Layer 12 of a small transformer language model trained on English Wikipedia (16 layers, counted from 0, width 128). Numbers have three digits each and are written without spaces.
A neuron's activation on a vector x is SiLU(gate . x) times (in . x), where the dot is the dot product.

Input weights of the MLP neurons that the questions are about. A number n stands for (n - 500) times 0.00059.
n30 gate: 443492460456606489362347522724594508574500512516671372302500716401435265553392573574533504421500391536389458550811279500500496516479512480347660694694358393622425621552336958433697662496626520515401603250657377606529471401354414447578488516459578500496380425205436682492508472373536540685424768463500415455847569358443566456405508628657545594439694692872431777803358237302790515332504
n52 gate: 373677326517445599555543635444555790420588593672635409372437711602407453316353131759496575217586383529421586470324409690609593525379521586453649295395522188596639609298581669328629277714492631511893533526529615434706321637492390400611479644483281612688547500302707488341684772492333392567601608287231492551530614454555457437534449538471534382808630724588605629723429544557531664398513
n54 gate: 611624406377426570460418581586500347548445474463581402452664467396452612540500289515317547526321367493424650605654609569659450648511478514650447478428428367405711445543437193414365567550397777407622471442624518354680694395566741405381537740330425583530478386902608668569664595552577518519446724385482460307585865397467440558294556664489445485633723411452346587619416531668674442537452
n63 gate: 345701570440378452568354398460453762514654468443690369398639468464683533322493561565609532642476459518311277536610397553518594560592453392686613418641205357474441806588435273444635507708493536584664766519575521664347396402475493443525794298507379391551584559383459404582878560312408468598522521446550464406399547561471391614675591620542504529514543579450567390613486702292492460388410
n72 gate: 364531665423313608571549425534628583586377440373403327617593541560298462403592440655379647614569616716331550515481569438485598478450293271477568300477569380283504630540681541504496618508286522655591270484326628702424550435567532333485473188500421537417397460149520539582479541432315511701500610379582442489237425265391504556454428712762489181433448477623557614669366547349375718534373
n73 gate: 496560746315312570448481571523414762455644560518537485242441311545459642801462545657313449417619382401416515677768451765732628801470441547729468507424519496332464632580455459500599587404419596344446623581562428342485397500173582595507609537522457594792414432413311416376644511474533690360765533429345473374515648692381530445380673470372437345470463418449579464377518646462485613407611
n88 gate: 237277711316205711274492560555511465608641639619603239446458488326469791565563558748197391250534627519511340644520488470559641504437492712457474519583433507500522706530573677590542656524346389603858564412508687508582520395504504534275675589373574609384648455293500551454613629492705447488516519318554451616485569374461469679797281570587531408423565523576582595515531448702339553361611
n98 gate: 327312523492418616445389575576315654618504398504652554634337437516605646461540386555508442556405536422585213603536504519424570519375586534313578450460544287334257578684421492473616273654410402388587645459663435256353605317531564624334710531727323654551663534404255329465515395398399500306386515500617454425571653106465397411492667666739586602586329771737660353565379500666201391496676
n109 gate: 403279583424654604635449454480493527206473481558288603621347643827442582250484562628567580531466572492485539370567433587623573489619368418445249489684619635376553450557682388399481359416272450663601545496362455468445364390492597680395523256457347382586315189500464430496265596492565630484649808551234420578276392577543520596347571648633341562519320612477870390549396617548464421664558
n114 gate: 441504439639347585438419434330625537252529438638547450415547668709449529522563312647611443470549627471593656374463236290414435554519507461330340421387489383459599717521639244564435578688591584503291621568561390402393406500554402652460312789412265511743574539515466476741635518478363410177651468540174272504464584583675666569430544489339610653609525493417526536482446508368409423423402
n135 gate: 408500342607605491528771558689481457556552419472476389652535686634647411368425477514567407525473309284517489635382439483403526741586451395536453646333532439442425705634570648486393632330381367560473367602479250544689634496524389246656305440317432338606457490582756643556437434652538694496547507518360697768437405472440514663500511550731461546619403574469662586418409423435379357337605
n137 gate: 392438465528209484507496356504443449641411590489475383435596745330450224796754240514416458372423374496382434423654364567522734507533493329496661461530493434493538746236630532444841445377363435545430500470553472470522467289578593457449580522453441451460562364540444637404674397478322305648657535478482490612370694514424551482643357489542698446392596489461526369454471534362632846540425
n180 gate: 593402639420319609458280552688438482536274318344543563468401681618560439634620473700540639449252474595694645587583326305390310458438432466579442352489420593379445733423479561535735374427440514408648548622317607467583661630482558363453489493646521762421302483366607578359648482361521416283622622400454342461336447564639615416337482278507464457504486639645459556521751400408641599457582
n209 gate: 580649395434571571654384561673559636393606357398283496560265496480468620351403522576580892464469569543634552170387455818370317248695651603355621437394614335533523535465564393646555448570571231599757666451508465290480186356724450445424532321480588601452749477548389538625703747369312414546467391488457439333397468496595580571512355752457627567623555659406567344314386376500363657544397
n261 gate: 662356492496600703348496353496574610327488354440685488451205488622556691392739383301504555525320483476466463704516348346330694603339375481406615584492372441438363612658613480508849447479597697522492610374472555370594463777560407420711325520250457816561488212393559500516714671338524512496588603532544660456359399837439520400529451269555605516351313383612604409291444739242694511650412
n273 gate: 392816496640448360651472518496537456600547540350520339396768667536452327500455347488581730395569512342414569488690419644643558410418580161468378268590369376488450622410512620585449472475639297489581605215279376632694410621413538516516464500492416246396771604362575534677572977224618618714529676504421327344428524397564488453629633656512512643718543584674613586558484475463596588769568
n281 gate: 380484515595523563223234584437468254577469558685361489640557573586411512661389420356230322441661560623525579692280457334683528704480651399555559389560504387600279527474706353440435626596655334566751568364473538279531377469458485305137289488662470595566504470382681573282690496422359477349793489539373367504577319546423398722437516309614802465353642550511500553428577311540536514411519
n308 gate: 184566434461682574272399451518602493357532457372397546320362521525411377496500409518464710348493529486503507348322529633728489482610353462671493380478397379426448610570665625396514326555575296683552500296567437452645563457560283429323493453436259395590551593475522724592473475489475232120333384295468545640650464575564464610485348550584718575504383464560538528490383452511380787500675
n316 gate: 699766524468500500628466379693645521388442537467504362588480637475698500443500310517366488555416343332551866349647783508581313338517459316735488484521483159440504352415637475468255592603554388634552464504594419302677611622553544504479487483521476593655109340769263716234492439380721516413637496521591313400413661582388487684567697371549488541537779454430632606160533453513197546721335
n30 in: 532628630473646368583369424564332574500524412254444407574424517672549310424568369637768449312561600386359436401433354698565679520242580392592623438457521541222256348285539657449476518334542437588541717627497381656355421468493752472644511521388581644556624615567518593338474507717569558607471476437250582430455657601388578345507514665497542416570490406659519363657427500514471516374587
n52 in: 625482372409624512527793472535481392369623344397466422305459521486431410490567403614570520517630390322419738678423458631380244244564531347479421575461390353326483510348452607634581692482466324435620426532585738318608504399561540439594479652393735682531741477496629304571621653573646398565504652587431463306517366510479479466591524556446379517338316659357436375578363525411579637483483
n54 in: 331286404479259500524514455617484415616723605483500610613642616472552564316461365592472627504405666500516450489432518397514353411450514463642480652627457398514520545685437247514586440641412665503646466747559411704340554532611308441578528486402389517564415541397620613348570618630438541636704672754472522693307503465682628666799468486524539434441795444653525338630653533388559723486448
n63 in: 556576478309542722432464509589623474318358363519562497589394493618412178439573381516454433378642376561601493652474689513550507500460614465543484387564547664614557655621562484377596682443520653503491456361455380625593329553465284616490559471604297752375460601391517602272472439536391615524493369625390503464406692435458296452444579408676500484422474500603465298506578344604497599736477
n72 in: 577685510469476469424574417426400715570659280472476531591428510370417623441657490731415524649405324628588567465372432445840511462707626429539407393309507419568341393544556416534514482550361674559632493569510330435383601694479651434634454587542513391458744385684446444507480500423621500584598432662576689437472375493706613607351719265730315385514572416631602442357396417406485748553653
n73 in: 532503560298381578494451668247312582442734422436677481370407445451587321423487418711454357398447453596500405411658559611483507674447413578677509586433500475513252635370455600447589733583519358471632318416244541396342480785593627455546588617506562548670628478467372445350580449393618611490500487607487421494455471494506422637484415568398374406532404468474620529538417372423338560549387
n88 in: 330446419546318485583756512436743446566533377616434562554566686614467520579307603557530305591571466408725473618747296516459660568428520484365490503507364455521410457477577600497507601555533231539484442469415312597395469540375468638406755570540589497577385577571403456461484500407457474797555487624599335583377746497507443424652500560546370351341687453605621575614655773449535531513394
n98 in: 385546408514455650465472414606368423420718490417531650454614493622386605479195497294542275366456464379582489525475536619679467456429444537652566366489400382198709507534472444672308701321437715581399601464586446554373432595600620393528472500754219425672680591511475411631480466517692421665410456626586465413514458427618391287486394539507611556677438336424633459425503565471340718381604
n109 in: 611695519370490427523549423375386362542506549448539707356359282585432520368460412493497548632516447339723523497365540633687571478437458509500615343470410405617440609367308575478705625470617568707415494446407374581526390562487562365385831604731509411683431519451655417603537545438606442520618427588539509402335419581549355368698609552609643412659381305381546513586423571443493512533620
n114 in: 486291360560401543320601565726320652490422517537449466407368517448456465469566490548576366486424591368593524573500619443465496550367623553382578561468655517747543429560442603457601375352627473521301420486493500518472602133612622524300476613322556634507500361389425630473591537617676608428347443397343553600541767173346490652337656434497675456510734366619409520306432265578511453559510
n135 in: 474500594559611563360484640442476397561446446538363553400585558481592606418366503506545487581627369424644669494497666622543577581487439417464332582292290261497546557550580545612453662516554350497395444255516195268373497668430494573426558634385460619600578497500463464519449377593689516692593444680656506619510407452302283519604526420579394430427715669570398456616421623540560465542663
n137 in: 438513478516516358503523538566515735604497481597355640376631665474532458539576579646425617454356467362324431599734384665653391652434617581690315465353473544530519500693653597506583648483445464544406447440599620611753653503721388551546523571542596414539697419434466715519512561292407589340487735419600605419587629555659356727484408575465380403577526659410477554519590450537497557549484
n180 in: 567490531522328660402471561607541316567386510662386453844664526423548404541412419404577709367519526519425361458620562643628557363565340534668448636651376633312512620519394625583582461428637541503438618487453382421338631477440362434616371395733632513378519327743563663541594440618686582644457472384497405570608392532500442500393684580444631592570506628585585462491500490530573518455424
n209 in: 553581594526510512441520458308411386500553324464559497293480606797371376770571335457426666503622565566541399810308541510439434455170430535402430585524503416455474595494300470622513429455560626443484381541680384318470575231631516520607436603288497467734281356426486538566359346686621552531459419376523326440430321500580517543473450543565410324457523556497503624594536493418420433547553
n261 in: 425632493343459460551472397535560600493547500619476473620557445394279552297517452572562614618394511517619375569212434500518536450391650510386500638141647517458381500764473647583527306518442524515497563642517457280632683393443516432431383274684457420342524391507486500443316493493497668633482470349653580435616572466449355362309503438470691677483422507744400322266432628366275569352565
n273 in: 532701388556568323700536451445470493331660482653768391583383529330682457422419443547631514522597463589439642438588185682371470296334680261471466326507323441404417664518594371510518496500525478555458695418390573426638467467525645553417395460608483292572409597573504517663619621306475705696385581211632477619317428557550467504577529435581496733715575382706408694570429522585564473749418
n281 in: 258725576566615393493559701566378342517551572534507670497510588664412575493521506473428457497437385577465617490369666586507504480458517543452549497577395556714444197556449316315446507349639663613293487493409424507583416510571575339637507367405222367442448608390712297523445809565490410489356543627409371473595507635650373708479469503517667358625470381285337500510375511486628582442588
n308 in: 297549340483586583482367489421459440366547380438488652569529452683622467583634525548518474415335681556553412443379372439607491480479375396452597397445546595506367450407548685468491491365524265503540570506406526441467552560618423329437362613574529447335542460491537704509540412548426403381395398512553702631619393444485503524497576524608515446571214512364352570383491184525674519560533
n316 in: 474489428147445728551590711522340426625537419617588594574496364522449314248515455530526742612504526657434399545653504579462280601477400593336338467500413764226421350421378541511609608443695585361368582355733432336418534399562404533533507459570588406400519546653730353478493598408500482543198175685427497448607658562670500322507343352547629522555504504281386402583412527671508476563629

Each question shows a token from some text and the vector x that enters the MLP there. A number n stands for (n - 500) times 0.012.

"a": 510405642531460246416402424483412438465441472505641646612458480431623584513568648335550415402470452445806588544489511476522478527555434581576619501501508579362513547359501534463548537439526486442545538380492587541560591672424597419540516511698635407416560479414465532465435568658324467684568435586563588632406545380458533452561446479583528511481519447470295464493505375381546537581217
The neuron with the highest activation: n209

"O": 376402456654536511367474462496415540467400382401606556594528354469713518508560563493547369445453606743655528519434592532563542499448577530552565459505503648595637432454214459440505560573620507423480328577479394622443320468394483416466508470597507563537616618499382511653573685609283542598483510574560496464527704500610469441717460468621404456382642489358430376551439456476709309479411
The neuron with the highest activation: n63

" Ne": 456472526652350512522597301508436390366668544508473646572519479430543608559510657548574582548573682531618436460469715498593564527535485477497615524389588667457690462557517536519506328439591460359425574402627443585508577479344616639590303580449517364519594582330434426414317561616500514438417558494468618556433618330714430557585544474442478469509452481624323450560504541489571428573425
The neuron with the highest activation: n52

".": 546558552470588235467432135400513496477511463450476496662480583536556612489478530514555414457710475551509584411644469492588515545419603495488518446412471375536401518551370502401463564588486487379532496517433371428426359561436380554349513566540596588404370373438545533369282329574404626479402478432476606371535687534611695562497513408511414642562576568575454612465493474444431598504422
Which neuron fires most, and how strongly? n30, at about 1.1

" Ex": 529532672593617630622508496496391390470550550372483593693559397593412359595357642582525634451515552509669305513472460522805503452659602438609485546445512526544581368447562468398581602408450466430422528662580525487420395461394434469525319635309503274467522559359422389418361528602529411609470408382478673470535459356497592488570604552547520565484537450488329447599580657520664563456554
Which three neurons fire most, strongest first? n114, n137, n88

"ud": 423181481516486492472328424425554476499694708598436440636688639365571469540395469558510446349636398478561365505337480523538519556500456389634500654524563419516372609439529497435372483493447540405568421486481482563515246418535401528740352676201441364458364527472345462561598555514457395556521629361458481582650670659281594495682544599373522506430449351385569537517451533348455454511527
The neuron with the highest activation: n88

"===\n": 439555549534554284493466122429462455392533515484487541634540560549466599589489547514420455384786490534312371487473529433573461487529570540404576553459431451508476440572473464392545491549464362419560414525485393455489454471366552516304537527506610644445431620526557461412230359603399472488698490523427647416522546484590616606588440420481439596528571519555421562397482397522461607516506
The neuron with the highest activation: n180

" ": 417416451572612301676576288376564573519503418364412444538539474503557388496458398464431526680459670484423419528614602391528416375560533519454449365386461557472654486508486515399466671549500366540572511542616386523469564439621523496474505535452516530331514661563509352613328460624354466444505482440556642580583649570434505538476534299496559574472516532426245550488674468309541450440440
The neuron with the highest activation: n73

" f": 556543394564567518474585423493592683552417450497401514448464516358553512522523636481598527528550570471768607492270460674437456473449617519643474587534408409582485538357575428408558663524430317385376645625514572523443674688551417756435572706515477475369478338609521403551457432515419380542557417466466642439451542581550446476525654428529600449499458521470289445495514454402582412401502
The neuron with the highest activation: n98

"e": 585451631559383366440568403535423470511471509542520596509607411447561717491452531520602599408583511676308484359631531342615567585507526606553646616412444542328425495430588435411424769452605662423419545421641602573535551585628580555690307613508530524350382423526438417513388588389515585457722473514510616484316618501509584463573569538553549444460329521570485409415444754235422481622350
The neuron with the highest activation: n72

" by": 419451616518477224471391196449413600426532505397448537635493487556518512510423678524421465573646544485686610365693481484560479557509492500528562383438438478466438592475453457523540569607392437382582451638459455466479484408467353601316442461532622468385436474482420552538264459549474637527418505545493559449411621497550584637518503411570417641488508574535332588457528496387534612541527
Which two neurons fire most, strongest first? n72, n52

"9": 537484430386476317379677168434460537367444597542576432580547590493385478600480512421518546745631475532491341448424527727500466458567602491460497353331529508524596465384438252516724571442482418408332382320581505526595541497597559377508660366514539560507431482443523541444378656424492479413325512435514635461527577374420532466494367556513482359504552530475414578516530414421449451530405
The neuron with the highest activation: n137

"ad": 484535487552477478465424557438389484525465684624609470772594409471576597474414395446392460519483316555494300410576589498650500578658322423791592515469570496410482397318382419576548465560641528391551546489488631356614479530398634452423574539628495327480530580492508388535501455533403427775374484492489568493585688345325553377597611620503455475422518396446411431553505849463470583485414
The neuron with the highest activation: n98

" b": 530395307573546529589433387393483556451392300483518566596506481493520510464396349533605446580545580463726561473622547606437477508397649497412526570331330461552449614431412370384407512508434432341544371454437534505498437608576437648438522590469572479503493589645433430410508521566417448540435612586459607449512457573506299644631468392497314444490700406393261398610562500519566506361353
Which neuron fires most, and how strongly? n54, at about 0.82

" that": 499552515476489352484448274391292452574534585493415578579493523507471585528628439479394580492674420616442423401348436420698580449550583562686512441486530475506449385553527525333428566554428605415661483446586372544530645527394560610509466513623492535357477511521439452511313541415638502625571317596425701517400686517566399479556502518496292717443461561459482442490435482468530623452699
The neuron with the highest activation: n114

"ib": 565443296539638583531401402526469422523504488536594477648508579599717483602542555384430414407603524458664433473447461432488601535650430497564487478395483543493444520431382563531549456665450550432615426473396393378702799553468614283582480479520571408398463471565477430472384436632485394553348461561606562569522315494434481428354636450642435497286525528425278390485477306360582488427235
The neuron with the highest activation: n180

"7": 608357557543621307543385234279258526524472585452566473568443353398469545627386363485442416334633569537541405548429536567703611582397690471401515439544550488512399364452489543539474616507538562409480498476570462526394771493535624490463605417681528511548364498467615415509392400448469524521562528574552551520605467624519415574573435594484347575530591451437522632462555493391656496622315
The neuron with the highest activation: n52

"4": 503384664541581292536382319312238438569470607473596518533438491493420448625379386442500380369589550556545433503425577580745532576429697505467493425652573531552387394449497514625596625522512498382508411514632507460451691523500589485560591478602504539570342464418514339592428445424461509505624489615562530482593357632499418535510501551568296582511571344562517594421473533443711425626375
Which two neurons fire most, strongest first? n73, n281

"C": 599397598616530364493479515498453479301403523522605579513678372606694470467514467449583356382622585470788391455508380566664566520355499443520553510458469706466474430478479501473392613481589414288626438531500428551452660434478497491482561355590550404643292467548394402474553567640478444643505596547630531542573454596535484462479665484619450475508697631449380545499413323504486379411445
Which neuron fires most, and how strongly? n30, at about 0.38

" mov": 562560539645450572574622470559457449660344489277497596444738432296340465530418489442689501507759664539676443525304364671585372512582429442565433570456590544613446633546621462416467571555426430383586419485488510441299466228484491479469524599449462433441535495472577371705410555542523509505444384386544499346436861510514543409430517587380422578617409394516458353455536434524404515576471
Which two neurons fire most, strongest first? n209, n114

"act": 600704485592408384402571322368444489446441511519504576558799456364475511555426468634448441595512429613537300587618366646601577540682367556646451475449518562522215426384369408456481608683423571395420597520661549660429882528487494355444636438540585426438507475510485559556437582513465509628438620366532532609422571395501505476387525440480405621534673508549345535437551482402570479506499
Which two neurons fire most, strongest first? n54, n137

" a": 628467510548562343611617498485400501517616488604471447440565455568506585514589526565617479563525450461769630572480490525501434412583573677386652376367492520356500455579349512376573484565472467432429470569523366563482596569580455511558563700582372410539380517439272637651237518469540455452656509608500607483430617465427504700435537520464578580525350485436316284587512371459460508391568
Which neuron fires most, and how strongly? n114, at about 0.6

"om": 497409483539420397397571541516475725584536504534537522654691542414588576606479700409255521324342569446594458646608670466669674548611610597529461458475575357571415618545486507521424475497490356433536699505536409533430809426505526411418554467634442334512420603451615402354389506616539638499595498354623694615444493415467611377536572534414470539444450375464465565441445596613681365464400
Which two neurons fire most, strongest first? n88, n52

"ed": 582463464325426358458505304451402536685544550641417526594536431502518660445394514393372419477733564583682401625392494696420587510635497635501614513339525625513393368438417587375552569440539487479697593517471497357601490306444535604440703453614467461379404611630380477484336436466584403593531472353488467507462447543541508379551473672543511508401326459623420673440488441376641544555383
Which neuron fires most, and how strongly? n88, at about 1.5

"g": 572396444497392426243501363499378476419462511567534561586583459438327437547464469383516509607657428569592527449599336453607514546391579502479522541412378490601368617439245512414497438571570387395545515400414417483492445376595409662500501614490663569578327409586487405538495730605439607652524577459566637547650677556723481621384539519430469535370507635522297542418361394518359544460554
The neuron with the highest activation: n114

"and": 491435552549414417613519541715480621487394645554650417608513572429574434510674417467418487440505279553522404645574436559496537659347461553527527693262654541323332396534484510436585629578340427424652411489497415317449597583326381473668568496556575351490403471475664520698564356505576492651443436559415637592597523299364530526586658514461558455290394385465417427514363567251519486562460
Which three neurons fire most, strongest first? n261, n73, n135

"ant": 417527533444406426733531563535546569413525601366638556484654435589465562616577366501595530622617655550665388471422806576467606445515525534439624494332413721483297587521421507396554515554464538533527492512508454603499254459582397388417512607526567480449703578618519648330373740461522558638434406596503526483594643520638324615541621328427504462533570437291409310477390456430448531455461
Which neuron fires most, and how strongly? n63, at about 1.1

",": 491514433455495285526466050354303490504425569517472451542548565531524564587370489450411431366611565577403449486411437457664513534458578639409509394507463363511456417537434560538574463495338443422628461454493515544399712485504419564446601519619550631428537481539477489459358513366550612517605413477445595502538669547462507571429430484530447622454471464584436601525558491513528597571462
The neuron with the highest activation: n88

" the": 493557526493386421690451251495135506429557441530474472607582616515479419469574439490597556533496478650780574511558495558581400422415349513519525398348606397466482424538441497611481516529474517366540512573514420476480561527519422520393608456613582431441534546444500415637342578530515431455428532584490533515466581581556640511439684460568517541622449500463398387575448529496546499533544
The neuron with the highest activation: n98

"ch": 381551597511441516475524406415523474620476467515510775426639528412453534440392621539534498592567415582637503547486579531642530528241611529524602574627618532435405551594360559517625448447479374343416440291521639536426372380550596399401623613627572588523526511520444359694592483643651539518551615491600549609420454606493617575535511540483488171619417400271407492546551400405686545492482
Which three neurons fire most, strongest first? n73, n88, n261